Layer 3 of a small transformer language model trained on English Wikipedia (13 layers, counted from 0, width 128).
A neuron's activation on a vector x is GELU(weights . x), where the dot is the dot product.

Input weights of the MLP neurons that the questions are about. A number n stands for n times 0.00082.
n14: -25 92 94 129 13 38 -70 0 28 43 -6 232 138 78 127 -31 44 -3 -215 19 -22 85 106 -89 -82 -73 -133 3 94 104 -113 3 -62 -60 119 39 76 -230 3 41 -99 -60 -139 -221 -36 -146 -200 -73 142 149 103 -104 57 63 88 97 42 255 -279 129 15 -9 77 104 96 192 137 -101 -94 -42 -60 23 18 26 -91 124 55 178 -6 41 49 -132 -327 -85 77 75 -70 -149 -113 -139 -155 -36 43 19 -58 37 -23 -120 -41 -3 9 -114 16 42 37 15 12 110 -30 32 -118 138 9 -37 70 -13 -66 -254 62 -152 -149 0 -46 -79 17 12 -9 18
n18: -59 -55 102 78 34 111 153 111 -4 292 75 180 -24 102 72 53 -59 -72 125 37 18 -39 34 -157 81 72 340 -73 -77 -23 448 134 -3 43 -7 -76 92 -4 -28 -226 115 31 35 31 -102 -25 -46 -81 -144 153 178 -53 -46 122 57 -14 -92 -251 -94 42 -10 -28 -201 141 -108 -133 -233 -67 70 88 67 73 71 -17 -136 -19 181 -147 113 62 -271 -113 -44 -81 -10 -43 -21 -237 -220 -31 17 74 159 206 -13 -76 -72 -21 159 239 -7 -17 199 -130 -67 -83 38 -139 -10 120 111 -311 13 4 103 -164 32 28 -125 -64 55 -166 -25 152 -74 68 -14 18
n21: 162 -174 -77 -300 61 69 77 141 243 -227 174 -129 11 59 -182 -46 -75 -63 -142 -52 -147 84 -141 -144 139 -28 137 -57 -39 -112 -100 112 -175 43 -88 -186 4 -100 -128 -31 139 239 37 92 -129 102 -133 55 38 136 139 105 -205 19 -241 -125 -194 -404 -57 132 -19 175 -400 -43 -85 -201 -52 88 -64 0 -155 74 -42 -36 24 69 -219 49 -8 -20 -31 304 191 57 -143 124 155 171 -100 -184 89 56 205 -48 -101 35 16 -37 -18 -90 -50 19 -87 34 103 -63 7 -57 45 22 -60 12 -135 -156 76 -168 4 11 167 -216 91 88 77 145 37 191 126 4
n43: -38 -96 32 -14 67 7 51 69 193 -11 -71 282 346 -57 38 -3 -165 90 7 -82 8 48 -188 108 -81 -45 -65 0 -45 92 -48 140 -112 31 113 102 -147 -159 -88 -84 172 131 289 -45 87 -66 -125 71 73 126 -47 -83 -28 -95 60 170 113 92 -198 258 -161 4 -139 101 -53 45 -135 -137 40 -59 -394 40 -100 222 96 175 -77 -142 -145 232 -56 -125 97 70 -226 223 -122 -39 -125 -133 11 -22 -283 -46 127 136 -28 -99 113 38 -30 -175 73 26 30 -61 -39 -11 190 -36 -93 38 172 41 313 -48 -18 -178 8 18 -185 17 -23 141 154 118 4 -48
n56: 110 -51 267 -161 91 -58 -7 -87 -14 -135 164 -100 132 -217 74 95 -4 32 128 206 -104 236 13 -211 59 8 -187 5 138 101 -235 -37 -187 247 -197 40 -106 128 -40 88 241 52 207 67 130 20 0 -206 12 58 -160 -9 11 -56 157 -28 4 10 -182 -181 80 220 -20 5 -8 157 -43 188 -16 -97 -123 80 85 42 80 184 15 -61 -176 8 45 -31 153 -12 -359 -29 8 -81 146 -169 56 221 133 -313 224 -12 -30 0 -105 101 70 84 -80 85 -69 171 39 -70 44 -283 162 -248 -99 -90 45 -22 97 -320 -96 166 -42 157 -25 51 -40 429 -123 -129
n64: -18 -133 -96 -65 -30 61 235 -72 87 -40 19 -44 -31 -272 25 -70 -66 -97 61 23 -4 46 -196 50 -37 46 272 -179 -170 -36 -8 -170 38 -163 97 -3 85 -11 0 37 -53 3 -227 -94 -276 -50 97 204 4 7 23 19 40 -56 -232 -152 56 21 65 -43 -88 121 284 -138 94 18 123 86 -49 88 241 93 -21 -156 -55 -88 -60 26 99 183 283 274 -74 -213 154 138 -25 -97 -213 158 -146 -295 159 96 -98 -127 80 -77 41 -92 -39 -24 96 113 135 139 -110 79 123 -185 -78 15 116 102 7 -50 -138 84 4 -195 -44 183 40 71 0 -96 -21 -67
n76: 16 -175 -136 180 -176 195 39 128 14 41 75 -55 -69 51 -221 -141 79 74 -149 -55 275 -83 -71 -83 150 40 23 -88 -170 -144 -54 -31 81 -86 -19 12 -13 10 -46 -50 -106 12 -163 -30 -81 18 97 -120 140 -87 25 75 -23 94 -10 61 -71 40 -105 20 -82 -34 30 -101 -66 -6 -128 12 -76 131 128 37 95 -112 -22 66 159 -52 123 88 235 -6 -83 86 -29 -94 64 77 204 -71 -15 -249 -225 -67 -76 -188 -111 157 158 38 -164 -105 -16 18 -68 -90 -62 142 0 -80 45 -124 -40 48 -9 116 -158 66 7 -24 26 76 59 173 87 -68 36 30
n94: 152 59 -62 -181 -92 61 -149 -191 31 32 -16 -99 41 217 -69 14 35 106 7 175 58 75 119 -85 -47 -216 -12 -26 -57 28 -148 46 -177 -32 12 0 -224 4 4 97 100 -48 77 -12 168 206 -243 -54 22 74 -138 -257 -119 4 12 225 -66 -129 -145 -188 4 60 -32 30 -23 -191 130 -68 67 146 -16 82 127 137 -78 -32 32 -72 50 178 243 -39 31 -150 219 96 7 -263 119 146 132 -112 73 141 186 161 140 152 68 102 -99 -200 55 -127 -4 -73 36 -27 4 4 12 -319 -151 -21 68 69 -228 37 254 135 192 274 -65 -338 -115 98 -88 26
n135: 123 -3 23 43 -113 -31 -41 -3 55 45 91 203 -149 -26 21 -92 -6 63 -42 156 -75 68 13 -10 164 -52 58 -105 17 -104 74 -9 -29 33 -53 -215 145 47 -70 -85 -82 9 144 -10 -38 -89 113 133 70 67 -8 -123 39 -67 -10 86 11 -105 25 193 134 95 0 -88 -57 -120 158 95 -76 18 12 187 -168 -33 -46 -32 31 -72 58 58 -78 117 -164 -115 64 -139 -77 46 -136 11 9 6 -12 -105 -101 42 -167 -55 133 73 99 -355 15 -100 244 124 197 57 90 -69 -146 -113 72 -52 -65 -61 65 0 124 35 52 -95 6 -59 -169 112 -23 220
n171: -7 -58 -34 -186 -41 -7 -116 -321 252 -37 67 122 21 8 161 128 145 109 -13 -74 93 196 145 27 44 62 31 -24 59 -204 -73 -104 -41 56 11 -172 -143 59 -63 112 166 186 163 35 145 -59 -169 34 -7 -13 -90 -22 -140 52 -26 10 98 170 -56 255 118 -11 -148 -56 -161 -32 40 -35 129 -286 88 160 -3 26 -44 154 -76 56 163 18 64 -116 -37 -123 -16 -57 -164 -223 65 -88 144 -160 21 -7 -30 -39 -123 66 -57 150 -21 -86 22 0 84 -38 -88 -205 73 -247 -323 18 -46 249 -4 -257 122 -69 139 -108 22 -36 -21 -7 -12 258 -129 35
n188: 146 4 -68 156 -18 47 -198 188 24 -31 -35 -62 -102 41 -93 -4 34 117 289 118 -317 104 -127 18 -207 42 -140 137 -97 210 59 -118 -170 -101 122 -28 4 -48 156 128 180 -167 427 -78 141 -21 127 155 -25 35 76 -163 -162 -119 -67 -78 -258 -39 -119 -45 -12 -37 231 -250 51 21 4 -270 -95 -70 26 -280 -326 -31 129 214 -121 97 51 115 -13 -129 -91 46 164 -59 -17 87 54 -72 -101 37 249 -56 -4 42 -31 -225 -28 -61 138 -8 -142 -8 -96 113 28 -38 -135 48 48 -90 -70 106 171 -36 169 -73 -36 -33 393 -23 -118 -119 -268 401 93 -279
n189: -52 232 131 149 10 6 -43 -50 -7 -6 33 -98 3 126 -157 -151 -95 -6 78 56 51 25 -90 -146 -213 -195 41 58 30 9 -131 -55 -31 -150 -7 -77 -10 36 -3 -133 162 19 123 -62 -47 -126 -21 3 -109 -56 167 -27 -164 75 57 63 -143 100 -148 -120 -12 38 110 -136 189 -26 -56 -142 222 107 -23 -41 22 -12 307 149 -9 -27 -71 81 16 -59 3 63 104 23 53 -39 -17 95 -3 -137 -87 131 -3 48 198 155 145 -177 0 -15 3 25 -212 -175 -209 -32 -102 58 201 163 50 150 -3 17 -50 -118 -132 -53 161 73 26 -208 141 67 3 6
n218: 76 -192 129 -113 -27 -39 -47 -174 114 -133 155 87 3 120 -52 60 -26 37 -58 128 13 -25 -10 14 113 115 76 -146 -24 62 45 -97 -280 107 124 90 -189 67 -60 3 9 0 -7 63 -142 -102 -66 -137 13 -162 -186 163 -36 -94 -188 -187 24 -173 -58 -3 -6 159 -42 4 -185 3 67 -45 -57 104 103 -55 41 69 3 154 -90 68 62 -101 16 -42 -136 -105 30 127 -60 143 -201 -59 112 -66 113 -23 54 133 -105 -201 149 190 167 84 -10 -126 70 -19 -107 -58 107 -86 -113 -3 83 -169 -125 7 -123 241 -167 -19 149 -149 16 49 91 114 155 63
n234: 53 -144 -173 -202 7 -145 -25 53 212 -32 76 -93 57 -34 -7 114 -137 174 -26 -7 35 -54 -151 143 254 -35 22 89 -41 78 122 90 -13 149 -193 -213 -103 -21 101 -136 -20 37 -143 -138 202 34 -104 -32 121 -67 -43 -170 54 -34 -153 -61 -91 -332 -94 4 207 227 -152 -42 248 -107 35 -71 57 138 -202 -55 34 51 60 -29 -38 61 52 178 -58 77 57 -64 89 -146 -37 -42 18 43 96 -178 66 -102 -161 10 -155 74 88 69 113 -63 -99 -87 133 53 -16 -31 197 -108 -89 -105 57 -203 48 58 -64 90 62 -216 141 -59 -24 0 -186 266 -63 137
n240: -41 -322 10 -96 144 -51 177 -56 41 78 -140 91 -18 -205 203 -20 -243 -173 20 11 116 43 87 -42 182 40 159 0 171 -23 140 -58 56 250 -210 49 -56 -75 187 -84 -186 206 0 63 -72 -4 -51 -54 92 17 -107 -53 -40 -120 -160 -67 235 -307 -179 240 -11 150 60 406 36 -98 -71 50 60 149 -37 240 149 13 66 88 -118 15 -59 242 -54 94 100 -25 37 164 -156 -141 -93 -7 56 81 -105 -78 -7 -146 -15 -151 204 84 18 38 89 64 -36 94 14 -68 -42 -151 -116 -125 46 -12 -104 -31 106 -133 -27 82 59 -92 -87 -119 47 -148 -3 -74
n265: 94 173 -6 -45 160 -98 64 49 -4 54 145 50 0 -48 -54 -81 -35 19 -61 -194 177 -90 -134 0 -49 -53 -22 -164 57 77 190 -14 65 -162 -229 -49 -17 28 -33 -110 -102 184 40 -184 -39 137 47 70 -152 -9 -3 -75 47 63 -136 40 -6 -87 -71 287 -148 -100 53 -122 -136 -285 0 70 76 57 157 15 -27 153 35 -194 177 -124 -41 -82 -128 60 -84 104 -22 205 93 -136 -157 159 -65 -119 -31 108 79 229 46 -7 147 23 44 -76 271 -27 37 -16 29 -61 -102 -261 -119 214 9 52 37 22 -119 272 161 -13 52 -129 34 -105 194 -87 39 -43
n271: 239 32 -81 211 -134 -106 -39 -99 111 51 94 97 -8 310 140 158 187 33 51 247 59 -199 45 21 28 -114 -17 53 -159 -81 67 -113 -41 165 -61 -124 24 -213 122 -103 -30 -143 -100 -97 90 -141 214 29 -83 -235 60 -212 -125 -42 242 -61 -199 54 -94 -150 -110 -31 -134 -218 -164 82 8 -173 -19 175 32 -142 -229 65 222 148 177 90 4 -213 15 -188 -24 -46 76 12 11 40 196 -119 -109 57 -8 -8 215 -94 -364 15 92 -95 341 117 -48 -137 -4 -101 -41 -23 26 -44 68 -127 168 -106 92 194 -46 151 -99 -241 52 -117 109 66 17 -30 60 49
n284: -302 286 -53 102 -42 -34 25 55 9 194 38 -152 50 -244 -40 -103 -204 -103 -30 112 -108 -146 -204 -43 164 91 4 85 -33 36 -112 -397 158 -18 120 116 21 -70 148 -40 105 19 149 30 -259 86 194 83 47 11 108 -75 -81 -27 -249 165 -186 28 80 94 -159 87 -62 112 108 -24 -251 174 152 157 168 -51 51 -173 49 25 63 -184 -12 162 -16 159 -62 87 -111 105 47 49 -39 133 -123 210 24 33 78 -281 25 105 102 -44 -147 213 151 148 -91 69 72 83 -140 49 -91 12 -143 -148 -297 59 -35 54 34 -220 98 -134 228 135 -241 -209 -149 -66
n294: -41 143 -91 94 -42 -30 159 -73 18 112 370 18 -54 30 -64 -26 -146 194 79 -157 164 149 -42 -68 -45 54 47 350 44 -58 17 88 -142 110 -58 223 -156 66 -190 -36 -93 -4 -119 -311 -63 -98 -39 67 27 -55 115 -163 142 85 34 -215 33 153 -188 -124 89 165 -474 179 -52 215 12 -79 -35 -156 12 102 141 -15 41 80 7 -204 -190 52 206 -107 164 35 210 -88 70 66 -60 49 81 -54 -60 -65 45 -12 184 302 8 44 -293 119 -16 -54 197 61 64 32 27 -64 -329 -174 -15 -152 -8 -21 -62 169 -97 -125 -184 22 239 -191 -206 174 15 -23
n311: -215 94 -29 66 8 269 -66 -10 -92 -100 12 441 89 34 0 170 82 180 -144 116 65 -91 -160 -12 -39 -66 -58 -9 -4 -14 -74 204 -111 -124 -28 -78 -201 83 -172 136 -123 11 25 100 149 -185 -260 -65 71 103 38 -121 63 116 32 30 98 98 -246 16 82 -355 228 26 -185 104 178 -45 -139 -132 -63 152 -83 163 -188 195 -86 145 -39 -54 -27 -139 20 -4 -153 0 -8 -118 -16 -55 -122 -183 108 55 -61 135 -76 298 -134 -51 164 -297 -43 -199 72 44 -69 88 123 -95 -115 62 70 138 103 -24 -180 -45 32 72 79 56 85 -94 95 -26 -51 127
n312: -75 142 62 50 243 134 -67 11 229 267 -17 27 345 -62 -61 -125 79 -101 -77 -13 -201 113 -239 -17 -159 -145 35 37 -79 33 -220 -74 -185 -15 -21 -162 -55 0 12 -79 155 -16 57 -195 -111 16 97 -54 64 -53 -151 -56 -131 239 -207 120 -4 176 -279 31 -207 -24 -97 -55 -209 20 25 97 148 340 -71 83 209 -49 -75 -13 34 -304 -104 -66 85 -174 -206 -4 129 230 -341 -97 101 51 -47 -24 0 -67 -141 -37 -9 -20 -100 -27 -118 55 -96 391 -57 133 -31 65 -24 54 17 266 -82 143 -162 61 36 -130 160 -68 -117 -48 258 -85 101 54 258 -60
n338: 8 51 137 137 78 -147 135 68 -278 69 181 -134 -144 -325 -108 -103 -291 -134 202 -47 -95 -122 194 -127 81 83 253 -214 84 7 27 -83 199 -106 -111 -68 200 167 65 -8 68 -32 31 107 -242 93 174 4 -40 35 -26 139 -30 -105 -144 20 -174 -62 -204 97 -36 134 226 28 62 132 -157 -24 -162 36 238 -9 12 -263 80 -92 -31 125 -50 -54 209 -188 -238 183 38 108 -69 268 -142 83 -223 -173 41 169 35 -200 -74 -140 23 27 4 24 -63 174 -41 -151 -137 8 8 -149 124 -114 27 63 -217 83 8 196 -70 -154 360 -26 406 -39 62 118 83 16
n405: -99 -66 109 17 135 112 25 -17 105 129 188 -60 13 -186 -60 51 -66 -101 269 14 -236 -9 -149 113 47 -210 5 -156 26 -38 84 -180 182 17 162 62 147 281 121 -210 -13 31 84 -10 -371 158 243 -65 -166 -269 37 150 -262 -67 -437 -212 139 -27 -184 -202 157 100 143 83 -97 -129 -81 155 130 -27 114 -25 14 -127 113 -44 69 -251 -131 -51 251 51 -85 399 13 236 -140 317 203 -97 -71 13 -23 269 -90 -102 68 85 -35 123 -256 0 -122 -58 -27 190 -188 -183 -103 -18 -238 122 -118 5 -269 107 126 62 131 -398 236 -100 194 130 -79 -127 88 161
n416: 140 -217 -136 62 -27 18 115 -9 -60 113 78 109 -126 -135 222 42 -27 -6 71 -17 190 22 -160 -146 97 9 112 -206 -91 -68 56 7 -25 18 -51 280 37 37 -86 -53 -48 22 -3 131 -82 144 -56 -108 121 -24 38 -96 102 -41 55 -64 185 -53 -86 70 105 -96 54 216 46 -144 77 142 -6 102 -74 -98 77 -120 -230 100 121 27 3 59 -185 97 -154 22 -115 194 -10 -17 7 -9 113 -76 -23 137 -95 72 62 38 172 -181 -81 0 167 -112 -132 -63 -77 49 320 3 155 90 -99 -89 -126 -218 -93 -9 -103 16 0 -44 -29 129 183 -124 3 64
n423: -142 29 330 -17 -123 -117 204 55 78 -93 -123 -7 -62 8 7 43 -7 -89 141 227 -18 -130 -287 -61 -202 235 -31 8 142 253 -100 108 -65 -39 -100 -141 -140 -15 -185 -18 10 125 160 139 -191 -67 -104 -165 28 -66 -158 -26 -102 17 -136 -137 36 125 -98 96 -97 -74 234 56 75 86 125 -95 112 186 118 80 -63 -99 117 53 -130 90 -105 -138 -25 89 132 130 99 -68 -70 151 -54 -147 -238 28 -115 117 90 140 176 31 -74 194 -139 -159 132 0 -21 58 34 -53 -184 -153 44 66 85 -27 -21 95 31 0 -234 32 -22 156 -125 -7 -54 -3 -17 -111
n483: -54 72 -84 -8 125 -25 28 153 76 -37 -9 -70 172 -242 -75 -327 23 84 117 391 142 218 55 202 -168 89 43 80 -201 -116 114 111 -256 -309 -5 -201 36 -348 22 -81 129 56 113 -331 195 -22 24 67 0 103 159 -116 -37 -78 -65 130 -315 -10 -270 -9 163 -96 -158 -25 -62 18 9 -166 -130 117 45 -9 9 -106 18 -61 305 -37 121 143 -185 -180 -173 -200 119 165 -130 -164 71 -76 9 91 169 86 -70 13 32 -86 238 123 70 -227 177 4 140 -157 126 140 -13 105 -78 45 101 5 324 -361 160 171 -238 -117 240 161 -35 -42 52 80 110 -9
n486: -47 -66 -94 -4 -16 -313 -138 17 187 50 -8 -99 -335 -50 392 -39 186 29 -261 -51 153 120 99 -28 -179 49 -45 -51 -134 69 118 -23 -161 -52 67 59 -8 -208 -126 -200 -7 33 28 66 131 -149 86 75 144 138 -240 -159 -77 -33 144 212 42 -84 44 -61 126 326 -27 -145 -202 53 184 -296 -63 119 102 33 -134 -116 16 197 -110 147 81 -35 64 -134 -66 -299 123 61 15 8 135 76 88 15 152 -66 -53 15 -128 218 50 13 72 -11 101 -74 -38 -62 25 -38 196 -108 -118 132 -7 -124 -38 77 52 11 72 -63 129 76 -156 -39 -12 -54 -22 -93
n495: 97 138 139 28 198 -34 191 -40 279 7 46 98 -201 382 -135 40 -4 160 -21 182 11 -36 87 -143 127 -7 -118 140 14 -46 -39 -150 -32 111 83 -42 -112 -140 21 -33 -89 74 -210 -12 -4 47 -169 14 32 -68 115 -42 47 -71 77 -222 -107 21 123 -183 50 7 -139 -110 121 -7 139 216 -100 -321 79 70 100 94 164 62 10 42 130 -81 -224 -14 71 -176 20 -224 25 -161 31 -97 67 71 -95 22 -143 -26 8 -78 31 170 76 -106 142 21 -101 -172 -52 116 88 101 -75 -238 237 -91 61 -147 -128 -32 -58 25 71 -13 -172 230 -216 222 -10 138
n500: 158 -90 161 -174 -18 -283 45 6 225 -69 177 29 -154 77 32 26 -151 57 36 -190 -60 -111 -33 -34 195 -93 91 159 -244 -10 4 92 71 -29 -15 -7 -18 109 216 -71 0 58 116 -95 22 73 -57 -13 -24 101 216 -78 -45 0 -186 90 -200 -176 -74 -19 10 66 55 -87 141 -11 43 205 -155 124 18 -173 -97 32 -129 -45 -236 -173 -136 317 63 228 -43 177 -55 128 -3 14 57 87 -98 0 -56 -58 191 131 -188 -109 179 31 81 -14 -36 55 90 -105 -7 3 157 -131 -40 -97 132 -92 -42 -30 -189 37 -41 -142 4 73 -4 17 -216 -3 192 86
n507: 22 63 120 198 218 98 -26 33 37 44 124 -100 3 220 18 3 -51 120 -112 -138 -51 -32 -26 19 -270 56 -112 -4 -67 85 -294 278 49 -7 -22 -42 -326 -45 -162 197 143 104 88 -195 -128 -120 -163 68 -147 94 -39 -136 -16 67 99 159 99 -92 -8 -54 77 117 47 -166 54 65 215 281 -165 -60 81 193 -177 -76 33 -34 121 98 -29 -146 -107 -80 78 -43 -280 -138 -4 -48 15 -62 101 179 -18 -4 -74 -243 -215 24 81 44 32 -38 -122 -109 25 -41 -167 64 17 -86 134 -18 -83 -31 57 -103 -53 0 -315 -120 70 -134 108 91 -116 10 90 -56

Each question shows a token from some text and the vector x that enters the MLP there. A number n stands for n times 0.0099.

"Portug": -113 90 -60 -215 -40 123 34 121 -30 -39 -136 -45 -123 83 -56 88 -9 39 71 -102 -10 180 221 19 8 68 63 -133 102 146 66 182 -31 -33 97 41 65 19 104 -153 -76 -121 8 -27 167 -207 116 14 -156 -233 142 10 40 92 157 -51 11 80 6 3 -1 -92 23 -106 -29 -30 113 -69 117 78 -70 115 22 24 -61 -192 -225 -16 38 12 6 63 -65 144 97 0 176 -51 87 -115 -2 39 -87 -26 -2 19 142 -45 8 -99 66 129 -55 -176 140 -193 -175 -172 -29 -34 9 -56 -27 160 -2 -37 -20 14 -66 -23 -305 -67 -46 58 140 -85 -82 158
The most active neuron and its activation: n189, at about 0.54

"14": 111 50 -143 -16 80 -29 -230 -117 16 110 -158 79 -60 -9 -9 2 -56 -132 188 -41 -6 123 133 7 -125 68 -50 -17 92 25 301 44 269 254 -11 92 32 -26 2 -148 76 -86 95 -36 239 -103 -64 54 86 -257 -80 115 65 136 -5 87 74 -142 91 -159 -26 -152 -115 55 -108 -82 105 95 -56 -17 -30 -128 108 20 -223 -100 -105 43 14 33 -7 40 -23 30 43 32 -17 -32 -103 -57 101 -68 -130 -91 57 -164 84 -82 -53 -176 -66 193 -148 14 98 42 -11 13 183 14 117 117 15 -152 122 -9 82 -112 -15 -58 -98 2 -44 52 3 -33 -37 -210
Which neuron lights up most? n416

"with ": -190 -41 -64 42 77 -53 -63 -139 88 21 -217 -157 14 18 -36 -38 35 -140 -43 33 42 -9 -15 80 -99 114 74 -139 188 117 157 108 -6 79 41 177 2 106 146 69 61 -156 -63 82 64 -216 2 -9 -86 122 -84 57 179 -61 136 76 30 -206 6 -33 56 36 -306 -58 -10 -27 2 -26 60 -40 55 -49 -15 34 21 35 -159 55 -123 24 -44 -5 80 -50 79 -117 239 12 100 -102 38 -7 -213 -105 -25 36 -3 -68 -138 -70 -122 10 -50 -86 -14 58 91 32 25 -75 7 6 181 51 201 58 10 -81 -41 144 33 14 -41 47 81 -65 43 1
Which neuron lights up most? n486

"u": 66 9 -136 -60 -59 -9 -188 -99 -131 -52 13 -49 26 -25 52 -149 -88 -2 107 -60 -86 25 241 55 167 173 -9 55 341 15 16 246 283 113 -63 -73 157 -82 46 56 -40 -180 21 23 235 -180 99 -65 14 38 -20 57 29 -26 79 4 -31 36 20 -268 -193 -148 29 -195 34 -95 -42 154 106 -52 -142 123 45 100 -86 -209 -122 -43 -56 -20 -16 -3 131 155 55 -14 44 110 -52 81 -47 2 -56 -5 -18 -76 101 88 -44 -37 -236 117 -198 0 1 -190 -155 77 -7 -35 -123 48 123 -31 0 -61 118 -19 -62 95 21 -33 -76 -63 100 -163 128 224
Which neuron lights up most? n338

"ut": -68 175 52 -57 -37 75 -279 24 -56 39 -17 -80 -3 72 -1 -103 -79 35 -47 17 -65 17 216 133 127 240 209 -138 215 43 45 166 244 34 -104 12 -87 56 -43 -186 26 -194 -37 74 122 -16 104 -124 -3 -11 14 25 -44 142 -44 -20 -1 223 125 -138 -65 -58 -17 -155 -15 -1 52 -6 -38 -75 -157 -184 46 128 -85 -55 -106 -207 25 -5 66 51 -12 194 74 -177 265 139 -125 -18 7 155 -21 -83 30 -222 -58 -98 -38 123 -107 -24 -58 -59 -53 -187 -19 19 -61 68 14 140 93 14 39 -58 182 -80 -33 135 -35 -66 -75 176 18 -171 -26 -35
Which two neurons fire most, strongest first? n18, n76

"\n": -111 55 60 -46 1 -49 -132 -88 27 -184 -124 -103 -44 -62 -98 -75 186 -165 151 -153 -1 10 58 116 -153 -37 168 69 9 154 179 128 180 -45 -43 -34 74 86 92 98 -48 -40 -41 72 54 49 61 48 -85 164 -110 113 97 -257 37 76 -76 4 -48 -91 -35 -155 -275 -5 116 -32 179 -100 2 15 33 -222 -9 31 -6 -38 -156 -72 -113 32 -30 10 -90 113 -93 -101 205 -29 7 82 55 27 32 38 51 93 179 -73 -177 -68 -18 32 -100 52 39 -51 -17 -25 36 -17 137 104 25 52 46 42 88 -77 34 28 -10 -79 68 11 69 74 -128 97
The most active neuron and its activation: n188, at about 0.7

", ": -77 64 -40 -16 54 -97 -53 -11 -171 -21 -9 -18 -138 60 9 18 78 -134 -51 62 -79 19 69 -59 -79 102 37 -115 124 117 277 38 -37 81 12 -25 109 150 11 -21 33 -14 -166 -47 29 -107 47 6 -66 86 25 105 84 -113 30 148 -95 3 43 -5 -104 -108 -343 -35 70 -87 56 -78 131 110 -88 -64 -43 -35 -43 -126 -125 -23 -41 134 1 20 205 14 1 55 293 38 73 -97 95 -2 -36 59 -106 -16 27 -15 -96 41 10 -17 -11 51 46 -16 -40 112 45 -35 51 204 17 90 11 109 27 -54 -38 16 -154 -35 -52 58 64 -116 -119 -30
Which neuron lights up most? n486

"N": 21 -93 -117 24 23 21 -218 -173 68 88 -36 -54 24 55 74 125 -128 -81 31 10 -50 128 -52 97 146 132 95 120 66 36 155 98 -19 7 5 23 -31 -29 41 38 28 -165 22 24 202 -133 103 37 -175 -91 -102 48 25 -97 36 -63 129 8 162 -30 -126 -37 -94 54 -10 84 -126 119 -42 -145 -17 -242 -63 -6 -158 -212 -200 101 48 -64 187 58 -43 -13 -202 27 56 89 58 -95 57 174 25 -71 18 -135 165 -345 -45 76 -84 37 -218 -67 64 -69 23 -39 58 48 88 175 120 -154 115 -7 54 35 39 -53 -70 149 69 -71 50 -176 -113 164
Which neuron lights up most? n218

"| ": -3 22 -123 -66 47 -121 -229 -14 -78 -88 -106 -61 -72 108 -159 43 75 -127 62 -71 -18 39 136 -26 -67 25 2 44 74 104 102 -9 132 21 147 359 110 34 84 69 -4 -139 -38 81 22 76 -62 23 -10 151 -76 41 163 -85 43 -28 95 106 129 -26 -114 -84 -324 -63 42 -65 -3 49 60 -33 14 78 -33 -135 -114 -20 -76 -57 -23 37 59 103 57 82 -90 -17 71 -34 58 -44 63 74 21 -72 -78 22 27 -182 -208 -11 -169 14 -120 55 8 -34 -16 46 45 30 2 113 44 4 144 27 184 -47 -9 -119 -36 -116 -14 137 1 -123 -73 18
Which two neurons fire most, strongest first? n284, n21

"res ": -116 154 -86 3 27 23 -30 -207 -38 -86 -79 -6 -85 41 -88 26 58 -70 19 -100 59 208 90 -61 11 -280 13 -144 -37 96 30 179 -107 104 -49 9 137 -2 -101 77 34 -193 -16 -57 -71 -166 170 59 53 4 -4 222 -10 146 -42 -3 -71 119 78 -82 -98 -115 -256 38 -4 -147 4 95 -36 99 9 -62 -2 -65 50 -116 109 16 -22 48 -52 16 35 243 8 -48 261 12 106 18 -40 -102 -172 -36 -21 -12 79 138 -135 7 -82 -4 -124 -168 26 78 45 149 83 13 182 11 132 89 33 53 174 54 -36 -70 -142 -53 -67 39 46 -119 0 47
Which two neurons fire most, strongest first? n76, n294

"the ": -20 9 -37 -35 91 50 -246 -26 -64 -56 -219 13 16 1 2 -28 128 -159 -14 -61 113 34 111 15 -131 -96 113 -44 75 -105 196 -38 75 87 -60 120 45 128 -74 32 109 -50 -66 -59 27 -291 60 28 -36 -51 30 116 111 -120 -13 51 -18 124 -9 -4 -19 -81 -299 -97 62 67 -55 -31 71 -20 191 -117 7 -35 -132 11 -64 -19 20 65 2 21 106 39 -27 -59 282 30 -15 -121 31 -32 -48 -21 143 105 23 4 -290 -143 -33 40 -73 66 16 17 -17 -2 13 17 29 -16 -24 50 97 -24 54 -66 130 -53 42 -60 8 10 148 -188 -2 290
Which three neurons fire most, strongest first? n171, n271, n189

"$": 116 -47 -128 -7 22 -71 -161 -90 -103 -168 -132 -27 -197 -15 -85 -80 318 -86 40 32 68 -10 -101 98 26 96 112 -58 103 -162 51 44 -132 32 5 135 199 -105 180 61 34 -9 98 32 121 -72 27 -59 106 35 -30 121 16 83 151 -43 74 -69 155 -54 -69 -133 -79 70 4 52 -110 10 187 -17 105 -86 -66 -44 -163 16 -50 -27 38 -77 -39 76 235 183 -82 -139 114 7 40 74 129 -23 107 4 -58 139 1 -178 -273 -257 -146 -26 -126 -52 -80 -72 112 135 11 -63 174 16 127 -65 -5 83 -88 -197 13 43 -13 -32 -33 33 -6 -62 -27 91
Which neuron lights up most? n416

"July ": -68 23 -119 -27 85 22 -140 -258 -108 -337 -1 94 -95 10 -99 54 12 -40 51 25 41 77 54 114 6 45 34 44 106 172 96 -3 277 142 37 -60 170 41 36 15 46 -46 -131 84 258 -28 15 -96 15 52 7 65 165 107 -233 6 20 -67 -89 83 -183 -33 -168 48 103 -22 17 -87 165 46 -99 54 -102 -45 59 -239 -90 -105 -1 11 176 -57 122 32 -98 -242 44 23 93 -160 7 -200 -5 -101 21 39 50 -42 -26 -14 6 137 -211 1 63 56 179 22 28 -101 225 -50 -15 60 -44 5 -10 -85 -51 -14 78 -28 83 147 -30 -33 -30 27
Which two neurons fire most, strongest first? n234, n56

"ell": -117 59 -190 72 43 88 -271 -72 -97 -121 76 -23 196 -164 30 38 -34 -3 46 17 -39 284 202 70 165 225 -43 65 113 34 -20 186 203 -7 -5 87 -74 -6 -88 -139 -12 -70 -24 1 -14 -94 33 15 -167 -145 78 133 74 122 -28 142 6 -85 163 31 -66 30 10 -146 -78 149 -36 76 -71 -39 22 -26 28 6 -26 -101 -230 -48 -152 -91 -200 34 -35 186 36 -96 124 22 46 -51 -8 57 -152 -98 143 -108 -31 -101 -115 57 8 28 74 69 68 -159 60 182 -97 -34 180 109 3 -28 46 -33 -28 -71 -23 41 -54 -99 12 258 46 -241 -204 56
Which three neurons fire most, strongest first? n284, n507, n56

"t": -33 -2 -201 32 -49 62 -12 -116 27 -73 -23 49 36 -6 66 -22 -10 -150 92 -51 -80 271 221 -89 10 248 175 151 269 -27 82 133 97 -25 100 9 -78 125 74 40 41 -138 44 7 -24 3 62 -96 24 20 51 95 85 -35 -102 -29 55 66 157 -67 -174 -152 -19 -158 68 0 -59 -53 -75 -29 -17 -112 -5 9 130 -96 -100 -96 -4 -83 152 -6 -27 49 -149 -140 328 132 -124 -67 -143 -64 -62 -40 82 -230 -16 -100 6 -38 -225 8 -91 -22 71 9 -53 -211 136 109 113 152 21 -25 94 -117 75 105 -46 276 -112 -92 -43 -72 6 -234 59 -27
Which two neurons fire most, strongest first? n338, n294